Layer 5 of a small transformer language model trained on English Wikipedia (8 layers, counted from 0, width 128).
A neuron adds its activation times its output weights to the MLP's output. To switch it off is to set its activation to zero at one token and run the rest of the model.
A neuron's activation on a vector x is squared ReLU(weights . x), where the dot is the dot product.

Input weights of the MLP neurons that the questions are about. A number n stands for n times 0.0012.
n29: -228 61 144 83 -66 -149 -21 -134 282 -342 -44 154 -63 -38 -77 -159 -119 -35 -140 70 -45 122 141 55 47 162 -136 17 -200 -285 -4 -222 192 161 47 12 375 -57 77 47 -173 157 0 -258 82 9 -131 56 -9 -238 242 -78 136 56 -52 -199 50 88 31 -112 -127 -155 72 40 -165 -59 -71 -56 329 -49 45 59 122 112 36 0 -258 0 -133 -55 43 304 65 -87 19 -199 73 -116 130 -139 -94 139 -57 158 -58 45 -40 323 139 71 137 141 -85 35 -187 258 -82 -111 299 70 -31 -83 36 4 -96 -229 90 -232 135 142 13 8 17 121 79 -342 -88 285
n97: -61 -115 -77 99 198 237 -193 93 -37 -16 -34 117 -88 76 146 -8 226 33 97 67 -128 -95 223 82 45 48 117 -162 -119 -292 174 120 -199 -28 0 101 -104 -80 -26 294 -196 -56 21 -39 -62 -47 60 19 -38 87 -376 -166 134 -219 262 -130 -47 32 -151 -243 156 53 26 -38 -174 -48 261 -118 -8 -85 78 20 -56 -160 9 -244 -280 -42 -144 230 41 -32 249 -87 -128 -189 209 -123 -41 66 123 -75 29 -187 -122 47 -71 96 136 132 114 -24 -183 161 -32 -4 4 148 179 178 -38 -88 -26 -81 -21 66 245 246 155 -175 211 -125 -50 -50 60 -209 -164 -56
n134: 184 151 -35 -10 -219 7 -82 -101 -142 97 75 -3 -20 -92 -231 -51 39 -3 89 10 -240 -123 -250 302 -73 93 -190 -128 -52 14 74 -199 81 -59 -17 -67 169 -126 77 -99 131 -73 27 -117 -88 3 -56 -130 3 13 -109 -98 -109 185 40 241 22 26 -27 -187 -9 -63 7 3 -7 205 -71 111 21 -103 73 -39 37 123 187 -53 141 -292 -144 71 -50 -106 236 124 -83 -47 -53 153 30 168 -45 158 186 -36 -171 54 -34 -30 -84 103 7 42 -3 -164 128 -39 27 10 -11 69 -155 -211 100 39 84 37 0 -14 -40 89 110 79 -101 -7 -81 -132 0 33
n153: -139 4 -145 134 -45 8 -66 -203 118 243 -106 -190 462 -164 -98 -73 -293 -124 94 -207 -203 -79 125 356 -32 92 93 199 31 62 4 88 153 -230 -114 -4 -27 61 -276 -103 64 -91 -36 -26 -154 -183 104 -103 -29 -256 45 -161 59 -88 79 88 126 54 -77 28 64 8 -158 -93 62 0 -8 110 -25 -7 46 -23 112 170 50 154 -183 286 -253 -42 -107 173 149 -56 -103 -72 24 71 4 145 29 -16 -181 16 -147 79 -49 -101 12 197 -35 80 -83 12 -27 108 213 -196 13 -90 230 47 -33 152 16 -48 -23 -181 -125 55 77 293 220 -24 -8 32 -116 86
n170: -161 -46 -169 -35 128 97 -49 -44 -124 33 -34 -131 84 -139 -72 64 104 196 78 -111 28 52 97 -28 40 -124 -117 -29 -19 174 -146 -276 -90 172 -108 18 -45 -41 97 89 -126 89 -81 -97 -69 -38 -190 -18 -44 -90 50 -57 -170 133 -227 60 22 -6 -128 40 -22 125 -301 81 -82 35 -63 -284 27 46 -136 75 -84 43 -24 -249 85 -204 -41 17 99 -70 230 180 -6 -126 -86 33 -33 18 -75 120 70 -7 -24 34 7 10 139 133 -219 3 -265 -50 -55 3 -79 -138 -127 32 34 -81 127 32 -53 17 69 -58 -161 -130 119 81 -7 70 208 -77 13 66
n242: 99 53 -72 192 242 -41 152 -54 -69 -65 192 -207 84 108 -69 -17 4 263 0 -79 212 120 -89 -47 -171 -75 207 -94 -256 -21 -16 -173 111 -8 69 -85 -28 204 -185 81 117 38 54 -220 -104 -115 47 -45 306 119 71 -4 17 -25 142 161 31 167 -146 -249 193 -37 -77 96 249 151 -67 -121 38 -241 -54 -132 48 -16 80 -8 -97 -75 -42 125 235 -110 -136 115 102 -123 -203 -81 25 236 -34 4 256 137 4 -58 170 -37 -4 34 218 90 -44 -155 -185 158 114 -124 -56 159 198 -197 283 128 -98 74 66 181 365 -269 71 60 -33 -152 16 -220 -64 33
n304: 133 -204 -131 -212 -106 -96 -140 -225 -111 308 58 0 -51 102 -90 164 21 122 -205 31 95 -231 71 -114 -86 184 -88 154 -217 -116 -137 -44 114 -229 47 -276 25 -53 -91 34 -12 216 229 86 -86 -136 235 -60 -18 -4 -88 144 -27 -35 138 -125 0 -101 84 -39 168 203 -23 101 27 68 50 180 317 -4 8 -17 312 242 40 -39 -28 4 -485 -55 22 109 -122 -227 4 69 -22 -39 -104 70 18 -127 44 146 -120 225 -159 88 305 22 -64 21 146 -426 269 150 26 -53 166 131 36 144 -233 -149 105 182 -98 -134 -122 -32 122 60 -57 -22 17 -136 -118 -82
n354: -239 -115 -46 -81 138 -72 0 3 53 -102 59 271 -3 109 -70 80 10 -218 -77 21 211 -53 158 -85 -44 49 -31 10 -146 87 -58 -160 -17 93 302 -126 -26 41 7 17 3 372 75 -83 -137 -39 197 22 87 186 41 44 181 17 60 16 146 -86 -100 98 26 192 -95 -7 87 -36 -185 119 -80 -63 16 312 37 -71 4 180 -78 14 101 -79 -27 -10 -65 -112 145 -37 108 -47 81 94 -175 68 68 0 10 45 65 -205 85 -14 -20 -133 57 115 -50 111 -17 -13 -133 -15 146 213 168 -27 -81 247 -38 108 -18 -165 -105 -66 78 -119 -10 -127 89 -73
n388: -23 152 96 53 113 -7 -69 -31 150 -170 140 113 133 -65 -132 91 -243 138 25 128 -104 -201 32 -47 -88 43 15 82 -110 30 110 30 26 -98 176 -306 83 68 27 33 310 -134 34 77 -70 -163 54 41 -11 -26 34 82 66 216 -114 -202 89 54 275 -96 42 -59 -232 11 324 -50 -82 -44 -152 -42 60 -18 233 -155 -69 -110 -187 -209 118 20 209 57 -37 -100 -26 222 -59 26 122 59 46 -19 135 73 42 52 158 -19 171 130 132 -188 -37 11 -11 -71 -151 39 -16 272 -15 -103 161 58 -67 -229 -77 11 40 -204 25 207 138 -152 68 8 -86 -67
n461: 105 -244 -17 -107 42 -108 4 8 122 -37 169 -197 16 4 -102 220 -61 104 53 193 107 -190 184 304 123 115 -117 206 -16 174 16 37 316 40 110 -19 -32 93 -113 192 189 77 -151 -35 257 99 21 -4 -55 50 -59 -179 139 -112 0 222 -4 -149 29 -248 125 -82 -129 -214 64 16 -214 0 288 -178 -106 187 15 45 -115 330 19 -229 -17 -87 41 -68 96 75 -143 153 -53 -90 492 -93 89 17 50 69 -101 129 92 79 -29 -115 225 131 163 -8 12 56 -41 133 215 85 43 -44 205 69 -211 -157 -183 136 -49 61 -44 28 -212 120 4 -67 -169 -30
n466: -42 -80 -306 187 49 129 198 -161 55 -28 97 12 151 113 153 90 195 244 157 206 227 -17 164 92 91 77 210 27 -77 -16 195 52 -36 121 4 -25 8 -28 -167 32 68 83 -274 4 -60 -75 128 -11 -33 -156 -12 12 -38 200 79 -225 126 178 53 92 -53 47 133 255 394 -147 -206 103 53 -4 189 -16 62 -71 -37 -35 -51 192 118 -231 -43 38 -56 160 42 60 87 -91 -104 38 -185 -200 28 -78 98 -124 202 84 -120 90 -189 57 -94 131 278 19 32 68 165 146 -115 -204 -4 -113 52 -115 211 -103 137 -347 46 -156 156 112 -65 -8 81 108

Output weights of the MLP neurons that the questions are about. A number n stands for n times 0.0012.
n29: 230 0 -44 -11 -52 -27 114 -107 -112 258 -168 61 -8 87 278 207 -78 68 56 -134 -4 80 63 107 155 155 110 -44 -25 112 -81 -46 -117 182 -36 314 -78 -8 -113 -15 175 -331 99 273 61 -227 144 -44 168 -127 -58 -67 -113 -359 -139 -12 -19 -289 83 -192 -116 250 158 34 -13 -20 -50 -87 -150 -79 0 99 -86 109 217 -111 -113 -93 92 -58 206 4 16 140 -75 8 -130 143 153 37 -183 -58 -29 110 12 -43 38 37 -9 104 64 -19 -94 187 151 -8 -165 152 -109 -91 -168 227 -169 -57 44 38 -81 -65 251 -83 -92 -75 210 120 -65 -82 -9 -307
n97: -8 93 125 -19 -128 183 104 -117 102 161 4 -157 48 31 -280 -8 -163 133 -82 135 -120 43 12 93 232 239 -182 81 -158 63 -87 -126 -51 0 -146 49 -57 -102 -34 -193 19 64 -134 4 13 -22 -346 -130 -82 94 -152 -171 -4 65 56 -193 -45 34 -66 -36 -23 48 63 -177 322 257 -172 256 -104 -35 -8 -214 108 94 106 -40 102 51 110 32 -128 -96 -110 -35 -204 161 56 367 -39 -12 29 221 -11 249 83 -133 26 -66 218 142 -24 11 104 52 99 28 298 -20 -137 39 79 -208 77 96 -138 -118 164 49 -148 167 74 -69 179 -159 -280 -15 93 4
n134: -207 -89 154 41 -6 225 -95 -99 -110 46 -86 68 -3 -37 -9 95 151 178 -12 -58 176 -28 31 -131 -33 -63 54 166 -71 31 46 90 50 114 -141 69 -55 59 -146 114 -163 141 -116 -29 -17 -29 -68 -79 -146 3 18 -117 -88 -75 -6 -199 -54 -33 -173 -6 0 -121 126 134 -23 -67 -20 -177 156 -52 155 19 41 -232 63 -107 195 46 56 -118 -18 21 97 -84 32 49 -60 -49 24 102 -18 9 -183 79 -25 124 113 102 37 13 -56 139 144 22 136 -3 102 96 -9 68 -48 -74 154 -54 126 135 73 131 -169 178 -9 61 124 -105 -162 -21 108 228
n153: -109 39 71 -33 17 73 45 -194 -45 -64 -4 131 -87 51 -59 124 143 140 167 -94 233 -218 -54 -102 53 -23 112 -30 -74 17 16 35 -179 84 52 -86 -30 48 -177 109 72 171 -245 71 -94 42 -244 -10 -89 -13 -152 81 168 236 -21 63 -72 -82 37 114 3 74 89 187 22 -20 -143 -183 -13 -41 20 -198 -105 3 89 -73 18 -86 24 -22 0 151 -182 -58 231 248 -246 -184 191 0 86 73 126 -80 -125 169 154 89 66 -148 -62 29 94 108 63 -31 -213 28 57 -64 105 62 134 -87 41 3 -84 172 13 46 -38 -195 203 -66 -22 120 -22 -103
n170: 99 26 17 69 42 -77 22 -27 -87 59 -83 110 -37 132 198 -12 141 -51 -150 51 -48 -117 -33 -28 26 55 88 33 75 -42 156 62 -70 33 113 234 -12 -6 15 -210 181 -140 -88 53 30 77 269 128 6 -116 -132 36 103 234 161 31 -61 38 123 -39 146 -22 76 -89 156 -83 -60 155 -80 -30 150 -56 71 -252 94 129 9 99 -191 22 -113 6 42 -130 35 -12 -139 13 116 127 -67 -3 11 125 138 18 -98 53 -68 -18 143 -48 31 126 149 -58 19 124 59 -48 63 -100 -121 -9 94 -6 100 41 85 119 -63 24 53 -213 25 -9 -98 6
n242: 11 -178 -161 -3 -7 182 0 -142 61 -82 -184 308 -62 77 -236 -36 -60 -26 106 184 -40 -215 -243 136 228 11 177 0 159 227 -78 -190 -63 322 -78 -127 128 219 -118 92 3 7 -4 136 28 -48 -80 174 4 18 -46 -353 -145 -19 33 -87 63 -4 -73 10 99 4 -201 58 -100 -104 161 240 -112 116 -66 -19 -34 155 77 27 4 -187 -4 -192 54 -32 77 -99 91 115 -14 58 0 0 38 142 -40 93 141 -46 123 -89 8 -15 -26 -129 -62 -171 89 -118 54 -8 50 90 -186 59 4 -97 -126 -69 200 -66 -71 198 -132 -29 -125 -92 -77 39 -167 -64
n304: 12 32 73 -111 186 -49 -17 78 201 126 -124 20 74 58 17 110 48 125 -116 4 78 -137 -12 107 198 93 30 -45 -30 -96 100 -121 -113 103 -214 -292 154 -29 -220 -52 4 -192 86 -159 -64 -130 194 160 17 72 -56 161 -110 187 -211 17 72 112 -87 -135 205 -55 -56 140 -22 -37 135 295 -135 214 -129 172 -13 71 63 209 -100 40 230 -79 95 33 29 33 -138 -61 -84 -166 59 30 31 -335 -210 128 -148 -12 108 -74 -102 -17 180 -312 204 160 -44 -125 171 -231 105 4 -84 122 -312 -110 -155 79 85 -22 233 0 -320 41 333 209 270 89 95 -34
n354: 147 9 37 83 -63 68 -277 -90 14 30 -133 -167 45 -60 116 24 -32 36 -165 -63 -96 36 -156 50 -123 -193 17 -165 109 103 83 169 73 0 -137 -95 71 18 -71 -70 57 -15 -34 78 102 143 -123 -18 45 -171 97 -39 -26 104 -92 50 -3 230 42 64 50 -87 185 -92 -169 53 174 122 -131 21 160 -137 -43 -46 136 -101 -13 -47 27 101 69 -101 -36 100 -63 80 49 165 -139 -149 31 73 -69 122 -37 0 -69 65 -145 -21 88 -14 74 -101 149 -121 35 -3 -27 -12 52 -57 -3 -129 -113 -140 55 -41 82 198 88 166 -109 181 -10 12 -43 77
n388: -17 13 170 -66 -51 34 -270 -232 45 51 -35 -145 -62 31 194 -158 -241 -86 -96 -187 34 -82 -10 191 -114 -143 35 68 -271 7 70 -32 -198 -34 -121 105 -195 -21 259 -23 -82 -7 232 -57 170 -26 13 80 -244 -53 23 -17 0 133 74 -248 -156 -166 -79 16 3 -4 142 -14 -58 84 -54 -68 -7 -130 34 -36 -14 -80 -59 109 -83 89 121 28 -20 -149 218 -114 86 101 36 152 -219 28 315 -23 57 -117 38 -60 -96 35 37 90 66 134 -16 105 30 -114 -36 25 -37 -119 63 -88 -50 -63 149 98 111 56 73 197 86 44 111 266 89 104 138 -50
n461: -278 -19 17 34 4 -143 48 -35 -85 15 69 185 119 39 -159 217 -84 -20 39 -12 266 138 129 89 92 -138 -72 17 392 217 40 196 -247 -78 99 37 100 -103 58 -53 -49 209 -225 249 -203 86 -22 -343 -114 53 -337 141 112 206 4 -118 -27 30 118 -102 149 -231 -135 133 237 143 -136 -30 -175 -125 -39 114 -52 -20 71 -37 -78 -75 87 214 62 136 8 -146 41 23 49 21 -212 -170 -285 65 -196 8 -32 -88 -76 129 135 20 -238 -143 -142 -156 -34 -20 21 -81 -4 35 166 -22 -93 -12 60 34 169 46 -8 25 32 -163 131 73 128 -38 137 159
n466: -6 72 138 45 183 156 74 -16 -50 132 83 72 59 103 95 -46 -70 138 -47 46 74 100 -22 87 -6 -24 74 24 -65 -100 -182 -139 13 -161 164 85 -21 -63 34 -55 24 0 -45 -136 127 -74 -101 -133 -197 -27 -27 -165 -95 69 246 100 96 -78 40 -32 -97 -93 107 3 -152 18 20 -3 15 -3 34 -42 -67 192 123 73 -43 8 -101 232 -15 -86 79 75 10 49 -36 -79 14 173 120 161 6 -349 181 -133 -90 47 17 79 88 35 -30 6 24 13 -139 197 3 37 69 71 132 -51 -51 -15 -30 23 -164 -81 -69 74 12 -236 -463 95 -139 40

Each question names a token from some text and the token that comes next. It shows the vector x that enters the MLP there. A number n stands for n times 0.018.

Then comes g, the gradient of the next token's log-probability with respect to the MLP's output, scaled to length 1. A neuron's effect is roughly proportional to its activation times (output weights . g). A number n stands for n times 0.00075.

"ard", then " t"
x: 33 30 142 3 -24 66 -17 31 -34 88 35 3 41 32 69 61 48 -68 36 -8 -26 -17 -98 103 -37 50 -32 -89 -63 8 19 43 29 -70 57 146 9 -39 32 -30 91 -8 93 12 -128 -107 -16 -1 -61 2 -30 20 49 18 -2 94 -32 36 -27 30 -57 -81 -81 -6 -40 -93 73 -44 25 6 7 -49 44 33 70 -82 95 -70 22 -49 -3 16 19 7 8 14 -28 114 -52 -4 94 42 -65 -21 -55 -64 -26 -33 -61 31 74 -20 42 -104 -6 -91 -41 -39 13 -22 37 -86 -3 -24 -31 2 -62 -99 -39 56 -45 14 -8 75 -113 36 25 35
g: 141 -33 -30 57 -147 -54 -132 151 -145 -190 -77 173 115 -34 59 54 -34 -98 -93 165 -124 4 85 26 92 -23 -46 97 1 49 -16 33 -188 45 26 89 -171 -191 142 133 -123 -161 -148 246 -18 -20 108 52 72 -241 134 156 107 173 35 -200 117 -93 38 133 -38 30 52 89 183 -41 -106 -102 9 258 -10 -93 61 -99 100 74 -52 -176 -37 80 -195 193 -93 19 46 4 -88 29 18 -16 17 -160 -62 -189 41 -48 229 -60 41 87 -50 -54 208 -90 23 -120 42 48 156 31 7 47 88 -260 315 87 243 -122 -176 -8 -290 18 -12 -119 -80 100 31 100
Switching off which neuron hurts the next token most? n134

"A", then "t"
x: 28 -4 116 0 -3 37 56 -56 2 6 -32 62 34 -16 -7 86 -10 4 -48 96 85 56 0 -14 -27 -37 50 -26 -27 -9 -71 -4 -24 0 15 51 33 -26 -8 25 37 -101 -10 -11 -36 89 67 39 -57 28 18 2 -47 15 36 -11 74 46 -20 -56 1 27 -31 0 36 40 -120 -125 -16 24 54 62 -60 -28 -46 -35 93 14 0 45 -98 18 -80 41 33 35 40 -27 -55 -73 70 69 -5 -57 19 -4 57 26 3 30 -22 16 39 99 -22 -68 -44 -24 53 -81 -51 -8 7 3 45 -73 -95 -17 1 -81 -75 19 -106 -59 -279 44 92 7
g: 53 229 39 97 109 111 109 -50 -160 56 252 -101 -38 -37 -91 -164 86 -165 -61 -53 -46 1 -105 103 -90 32 70 1 -288 -198 -22 39 61 -41 -6 195 -88 -58 -88 92 -74 61 121 -148 -187 122 -76 -165 -161 -37 -113 -235 -218 -15 109 93 20 95 80 -196 -2 109 204 -16 113 -186 -61 -147 -20 -288 208 -105 -35 -107 51 29 139 25 -37 42 -29 -52 -87 -84 79 -34 55 63 -58 -79 -38 -16 -102 -65 92 -209 -114 83 94 1 -266 -55 -109 -67 -55 58 -25 -116 102 179 243 69 42 291 -220 45 8 143 -35 -50 -189 -188 -78 -8 27 80 73 43
Switching off which neuron hurts the next token most? n466

" March", then " 3,"
x: 27 -16 35 17 61 17 26 64 -29 -7 -16 -31 15 -14 12 -44 44 -1 34 21 86 -34 81 57 -68 -4 -17 49 130 -66 -26 8 -73 -12 -11 129 -50 -41 -3 -2 -24 -39 30 66 -104 -4 -99 -32 -20 18 -34 60 10 4 -59 27 -28 9 12 51 -91 6 -54 -85 -124 69 -10 -2 -144 -68 0 9 -70 -53 8 -48 55 -12 45 -45 -57 -126 -69 -15 -42 -11 0 -8 45 -8 128 162 10 -13 -83 58 -32 -32 31 23 21 -45 -79 0 64 66 -28 -47 -6 25 31 -30 63 69 59 -59 -103 56 -18 6 -50 -41 -12 -111 -96 104 51 30
g: -163 -131 34 -99 166 -71 -74 -162 31 -114 55 -136 -51 45 -83 -59 91 -81 0 29 101 -102 -38 35 -205 130 -74 5 -167 77 60 5 5 65 -89 37 35 113 -89 -369 -107 -250 -130 38 98 71 -41 -198 -112 -54 -179 -325 129 -16 -67 -135 50 -7 117 -21 57 9 42 -116 -47 2 167 -128 51 -99 104 86 -59 81 12 108 -212 135 -166 -58 -87 5 188 -241 -105 -76 -118 -51 48 102 -138 -115 137 239 189 154 24 -53 65 86 96 225 -27 187 136 129 -104 151 -74 49 21 -105 153 -85 -41 118 102 -67 157 -191 -97 150 121 -72 127 -139 -65 -14
Switching off which neuron hurts the next token most? n170

" Co", then "or"
x: 46 -33 115 -89 58 -54 22 -32 -36 -8 -125 -70 -4 -18 -24 12 78 -57 -28 29 58 2 59 73 -39 27 -83 -98 42 6 -55 -74 -12 -26 -3 -9 28 -21 19 -40 30 9 0 64 -78 73 9 97 -3 36 76 44 -8 -1 52 56 -72 22 -65 32 -35 -42 30 76 -107 -65 27 79 -117 31 -85 -2 34 19 14 23 103 -28 33 -4 -90 -20 -50 1 41 -14 24 3 -10 87 65 63 4 46 -9 -101 -18 -32 -39 -35 40 -92 -98 71 -14 130 -110 -121 -1 -63 27 -32 -35 55 18 -32 -52 43 75 -37 -121 -24 -65 -40 -42 56 -7 17
g: -118 183 -30 -3 225 -148 118 -61 70 158 -32 31 -284 58 -46 -241 57 190 -59 -35 226 13 -78 -63 173 -18 -83 -177 -93 74 -95 -25 -243 100 -9 -1 -253 126 90 -45 -118 -54 -144 22 176 29 27 -124 242 -44 -71 -88 210 -21 -147 114 -17 -37 174 31 13 -13 -53 -20 169 -66 -12 -52 44 -348 48 103 -288 -69 222 85 90 -20 -65 -149 71 -175 -4 66 63 -102 162 -162 -18 85 -29 133 27 150 -83 33 47 -155 -20 132 94 73 -16 49 -222 41 -42 -8 168 63 -171 121 47 27 -64 155 73 -21 -30 -138 -89 -55 94 26 -159 7 122 96
Which neuron, switched off, raises the next token's probability most? n354

"y", then "ard"
x: 105 -73 80 -63 -24 43 50 47 -68 -49 -33 67 -38 7 154 55 0 -132 22 -5 -89 -43 -30 -32 -81 79 -5 5 65 4 -46 42 -50 0 -51 45 44 -30 4 -42 14 11 -27 94 -51 127 87 78 -82 -24 -61 -72 6 0 43 126 -73 34 -24 -11 -38 29 -40 -116 36 -15 28 45 21 7 -119 3 28 83 18 77 18 -81 53 8 55 -58 -35 -3 49 -55 -59 32 23 -27 62 -10 -18 -117 -35 -27 18 -30 24 -86 64 -57 42 17 -36 -94 -16 36 43 -16 -51 -51 -3 -10 -59 -5 -85 13 -23 -8 18 -140 -28 64 8 30 29 11
g: 98 -29 79 80 171 36 -89 63 146 39 -45 172 147 65 -256 43 -5 -8 92 164 -18 -207 47 68 -21 62 104 -76 27 50 100 66 -128 39 -20 -5 -147 -169 -174 -137 191 149 -237 157 245 73 -161 -131 0 -45 -231 -39 -194 -18 54 -14 1 60 73 63 -83 134 105 26 -303 -85 55 5 -23 -169 -14 -136 -31 269 -183 -204 -85 14 -30 35 -13 5 94 -96 62 134 -79 65 121 21 -8 -178 61 -14 -63 89 -93 -113 0 124 -136 141 -70 -231 0 -167 148 -161 -174 -170 -131 23 -41 14 14 170 -122 169 -50 -31 16 -149 21 95 -191 -100 -254 12
Switching off which neuron hurts the next token most? n461

" 35", then " |"
x: 28 -27 39 -61 3 -42 0 27 6 -41 -68 -18 -20 44 -12 11 -58 -26 129 -3 -43 75 27 -35 -54 4 44 51 115 -25 83 75 -5 -30 90 3 -74 -35 6 13 51 -1 -1 125 -80 -18 25 28 -62 79 50 78 -26 32 29 -10 -28 -33 -35 -15 -19 4 -58 10 33 -27 -62 -99 -25 -7 44 -8 -27 -30 7 -73 -5 -67 82 -9 -99 -59 -88 104 50 9 -16 -45 -3 -22 238 -9 68 -2 -57 -62 52 -84 -30 4 -28 -56 72 71 -65 -61 4 21 22 -26 -34 -19 -55 26 19 -111 -114 -4 60 -12 -89 87 -37 32 -25 109 20 -17
g: -56 34 -25 -142 -126 156 -143 -19 175 -111 -130 129 -60 108 -40 -62 -86 -133 30 11 -22 98 -95 1 -30 -62 -16 -141 -70 -208 -9 134 -198 -97 155 -150 -102 -21 -41 -231 80 36 -22 268 34 24 -192 95 67 132 188 -270 -184 18 -83 -200 46 97 14 -132 -43 8 163 207 -59 -111 250 55 134 -154 146 -295 -42 88 -119 221 -142 -11 104 45 15 -71 -70 118 66 70 -126 64 -185 -77 -125 -78 0 169 -53 68 -61 -97 -65 218 225 105 -70 13 8 -103 29 101 -100 -108 -11 -20 61 59 -69 -112 -88 106 17 268 64 -97 -149 -41 -116 -117 -63 97
Switching off which neuron hurts the next token most? n388

" |", then " 8"
x: 40 -10 3 -120 15 -9 5 -5 65 -14 -27 18 -18 -5 75 -32 55 -46 32 12 33 -90 -47 -7 35 49 -11 -144 -4 -59 -16 40 51 -96 35 107 3 -19 110 -13 28 -18 38 109 -63 -60 27 120 -59 0 -38 41 -31 4 53 2 22 -9 10 -3 -82 -51 25 7 -155 -2 77 -22 10 44 -59 -17 -71 -47 -80 -56 -25 -11 36 0 -109 -23 -66 -24 69 77 -25 9 -28 45 179 -30 -33 61 -20 -62 -45 -31 4 9 -1 -76 2 16 -27 -19 31 30 69 54 10 62 -10 2 -58 21 67 -26 -6 33 26 26 -6 88 -221 25 9 -49
g: -132 46 35 -107 68 -34 -108 -97 -56 -26 23 133 218 -9 33 -33 -138 64 225 -33 -133 -276 -138 10 74 246 -98 44 -263 -117 199 -16 -130 -85 -53 -83 -83 69 45 -103 27 -270 -137 -97 -20 39 -120 -223 85 -210 -8 96 190 52 146 95 56 3 -87 7 -40 228 -36 -238 21 3 -14 -32 -34 -63 -125 -6 -2 -42 -108 212 135 12 167 51 36 38 115 -133 38 104 -46 92 22 -159 -34 183 -89 110 7 -103 43 21 231 -28 -294 -21 -82 -148 54 -70 35 119 -69 52 264 164 -66 35 -39 220 -7 21 15 133 168 88 -65 -175 -98 180 62 -116
Switching off which neuron hurts the next token most? n97

"s", then " Robert"
x: 21 34 69 -74 -72 -17 29 40 -57 63 -21 10 -88 28 -100 24 -31 11 -5 -14 -43 74 8 -6 -11 -17 -15 27 96 -17 -16 -19 -81 -6 -34 120 -36 40 31 33 70 -23 15 76 21 -59 21 6 -23 -44 -28 66 -95 35 -29 34 30 -69 -88 85 -105 17 12 -18 10 34 -21 -85 40 -8 1 -102 -5 84 -95 -103 75 -8 114 14 80 -42 -5 19 75 11 30 -74 83 -27 246 80 6 9 -99 -40 13 33 -17 54 -31 5 23 56 -13 -11 -23 31 -47 -31 72 13 64 -55 -8 54 -39 11 -4 84 -1 35 16 11 -129 56 -14 10
g: -188 -89 228 -202 103 39 -102 -125 -159 -87 47 -93 -22 139 -20 -54 127 -210 99 -183 259 75 -150 -48 -78 -234 19 -48 -124 -29 55 41 139 -224 -67 49 61 -87 -120 -61 -36 279 157 -140 96 115 106 163 -149 -101 -60 28 -23 -71 -139 139 -87 32 -100 -16 230 -60 15 -78 154 -53 -94 -12 -39 -96 130 -59 42 30 111 44 -67 -70 -49 92 -18 -117 91 -35 85 64 186 50 60 188 -45 34 -14 244 251 33 20 -18 131 7 -130 22 -61 306 -90 -34 -211 54 -92 -101 36 -221 26 -40 141 114 321 88 70 17 -1 -61 -171 -10 -43 -53 91 40
Switching off which neuron hurts the next token most? n170

"ican", then " War"
x: 83 -4 130 -100 19 -7 -25 3 -106 32 -42 39 12 -16 45 -32 12 -69 -120 138 20 -42 22 43 -43 -63 95 27 139 27 25 76 1 -28 -39 99 -30 -53 90 -28 76 80 64 3 -49 -7 5 9 12 -33 -37 -50 33 -2 15 45 -43 1 62 25 14 18 -48 36 -47 -28 -8 -34 -42 -3 35 43 -1 26 -102 -27 118 -28 -79 74 -121 -15 -102 -39 15 -49 -71 -62 -6 24 105 -34 20 -7 -89 -52 -68 -4 -31 25 28 -3 26 -90 41 84 12 -54 6 -14 -19 -79 -20 -43 18 15 8 -28 -3 65 -33 -79 67 -39 -154 23 53 40
g: -146 -29 105 104 -116 10 6 23 -80 -20 -148 -53 -107 4 -109 -50 129 -58 -29 205 -305 163 -328 -127 33 54 46 -47 30 190 129 51 -207 106 -47 144 244 -82 -11 -194 -41 174 24 -56 -31 230 -95 74 15 -34 -126 -36 -77 63 37 -79 -46 149 -44 175 166 -69 188 -54 110 24 -14 90 -57 71 -61 162 108 56 -9 166 33 -77 86 -52 9 -84 -117 -19 -1 -151 167 -6 219 38 94 -43 -33 -16 -36 38 -2 -135 -130 -159 225 1 -29 204 -79 -69 124 221 85 74 96 -96 -249 -201 -44 321 66 153 -43 11 192 41 -172 96 -29 -48 -2 107
Switching off which neuron hurts the next token most? n304

"ave", then " R"
x: 31 -16 141 -23 116 13 -6 -20 -30 -79 -82 57 -13 -42 70 -28 16 55 30 -35 -3 -9 -24 57 -58 -17 -36 -162 34 -16 43 -11 -56 -58 -52 111 -63 -66 -5 -45 26 34 40 19 -62 -17 -62 55 26 8 1 33 -85 34 -3 33 27 15 -97 70 50 -37 128 0 -197 29 29 -85 3 -9 -122 -3 -6 44 5 -90 98 -98 11 44 -66 -46 -8 77 -27 20 20 -19 -108 0 94 62 -42 13 8 -60 -19 -37 -15 -55 69 27 -15 0 -54 -26 -54 -59 41 -77 21 -8 -27 51 -68 -43 -14 12 -25 -8 34 -64 -31 -33 -97 12 30 42
g: -203 -190 150 12 15 17 26 -39 -58 -3 -253 -41 -155 11 -17 -131 110 -147 159 -35 -80 -11 43 53 -163 -41 73 -128 3 -98 108 -257 24 -106 33 56 101 -122 47 -154 19 -55 153 203 -152 110 244 227 -30 -137 -176 167 297 147 -84 23 -194 83 90 -51 37 -105 -1 -201 -160 28 27 -45 -254 -108 142 -58 78 -123 -141 284 -78 91 149 44 -57 -91 -31 66 99 42 247 -77 140 9 -116 116 -41 74 122 -31 -186 37 -64 208 110 -69 38 25 -185 -117 187 47 82 -66 -4 -62 99 -106 13 164 82 66 -76 -23 -121 -33 -116 -105 25 -45 -8 -81
Switching off which neuron hurts the next token most? n170

"e", then " re"
x: -17 77 90 -14 111 51 83 -8 -71 6 -117 12 -14 -24 42 -9 -58 -11 12 2 48 86 -31 -82 -48 -33 -26 -44 -41 6 -39 -62 -110 -69 -32 88 -37 -82 107 4 49 -2 87 72 -42 55 -32 -57 -25 6 8 67 -91 13 -33 -58 12 -6 -32 38 19 36 42 -48 -108 -13 53 -90 -115 76 -45 -17 -63 68 -35 -4 104 -46 15 86 16 -8 -57 89 50 44 -18 34 -41 -23 120 39 -19 5 30 -31 -44 8 0 -24 41 44 -48 36 -15 82 1 -106 24 -86 -60 -76 -29 63 -57 -14 -26 48 8 170 15 -27 -84 20 2 31 6 -19
g: -174 1 21 -35 60 -109 111 -13 49 27 31 -40 -81 117 -98 117 -40 139 -282 -141 -30 78 -164 -268 -88 -37 55 151 73 61 22 87 -60 226 -133 147 7 112 -92 160 -17 101 66 2 14 -3 -403 86 -170 33 -29 -242 -88 -51 56 -175 67 -153 -91 115 -78 206 -147 125 3 -64 -293 -74 216 -24 -202 -166 17 31 70 -91 58 32 -59 101 -66 210 46 -93 -116 70 -247 94 -175 -190 135 -36 2 -175 72 -136 73 -21 4 71 48 -76 50 46 86 141 -58 73 -1 -125 -172 99 -139 -3 -83 -186 -66 -39 95 -43 -212 -18 46 -51 -27 138 51 11
Which neuron, switched off, raises the next token's probability most? n170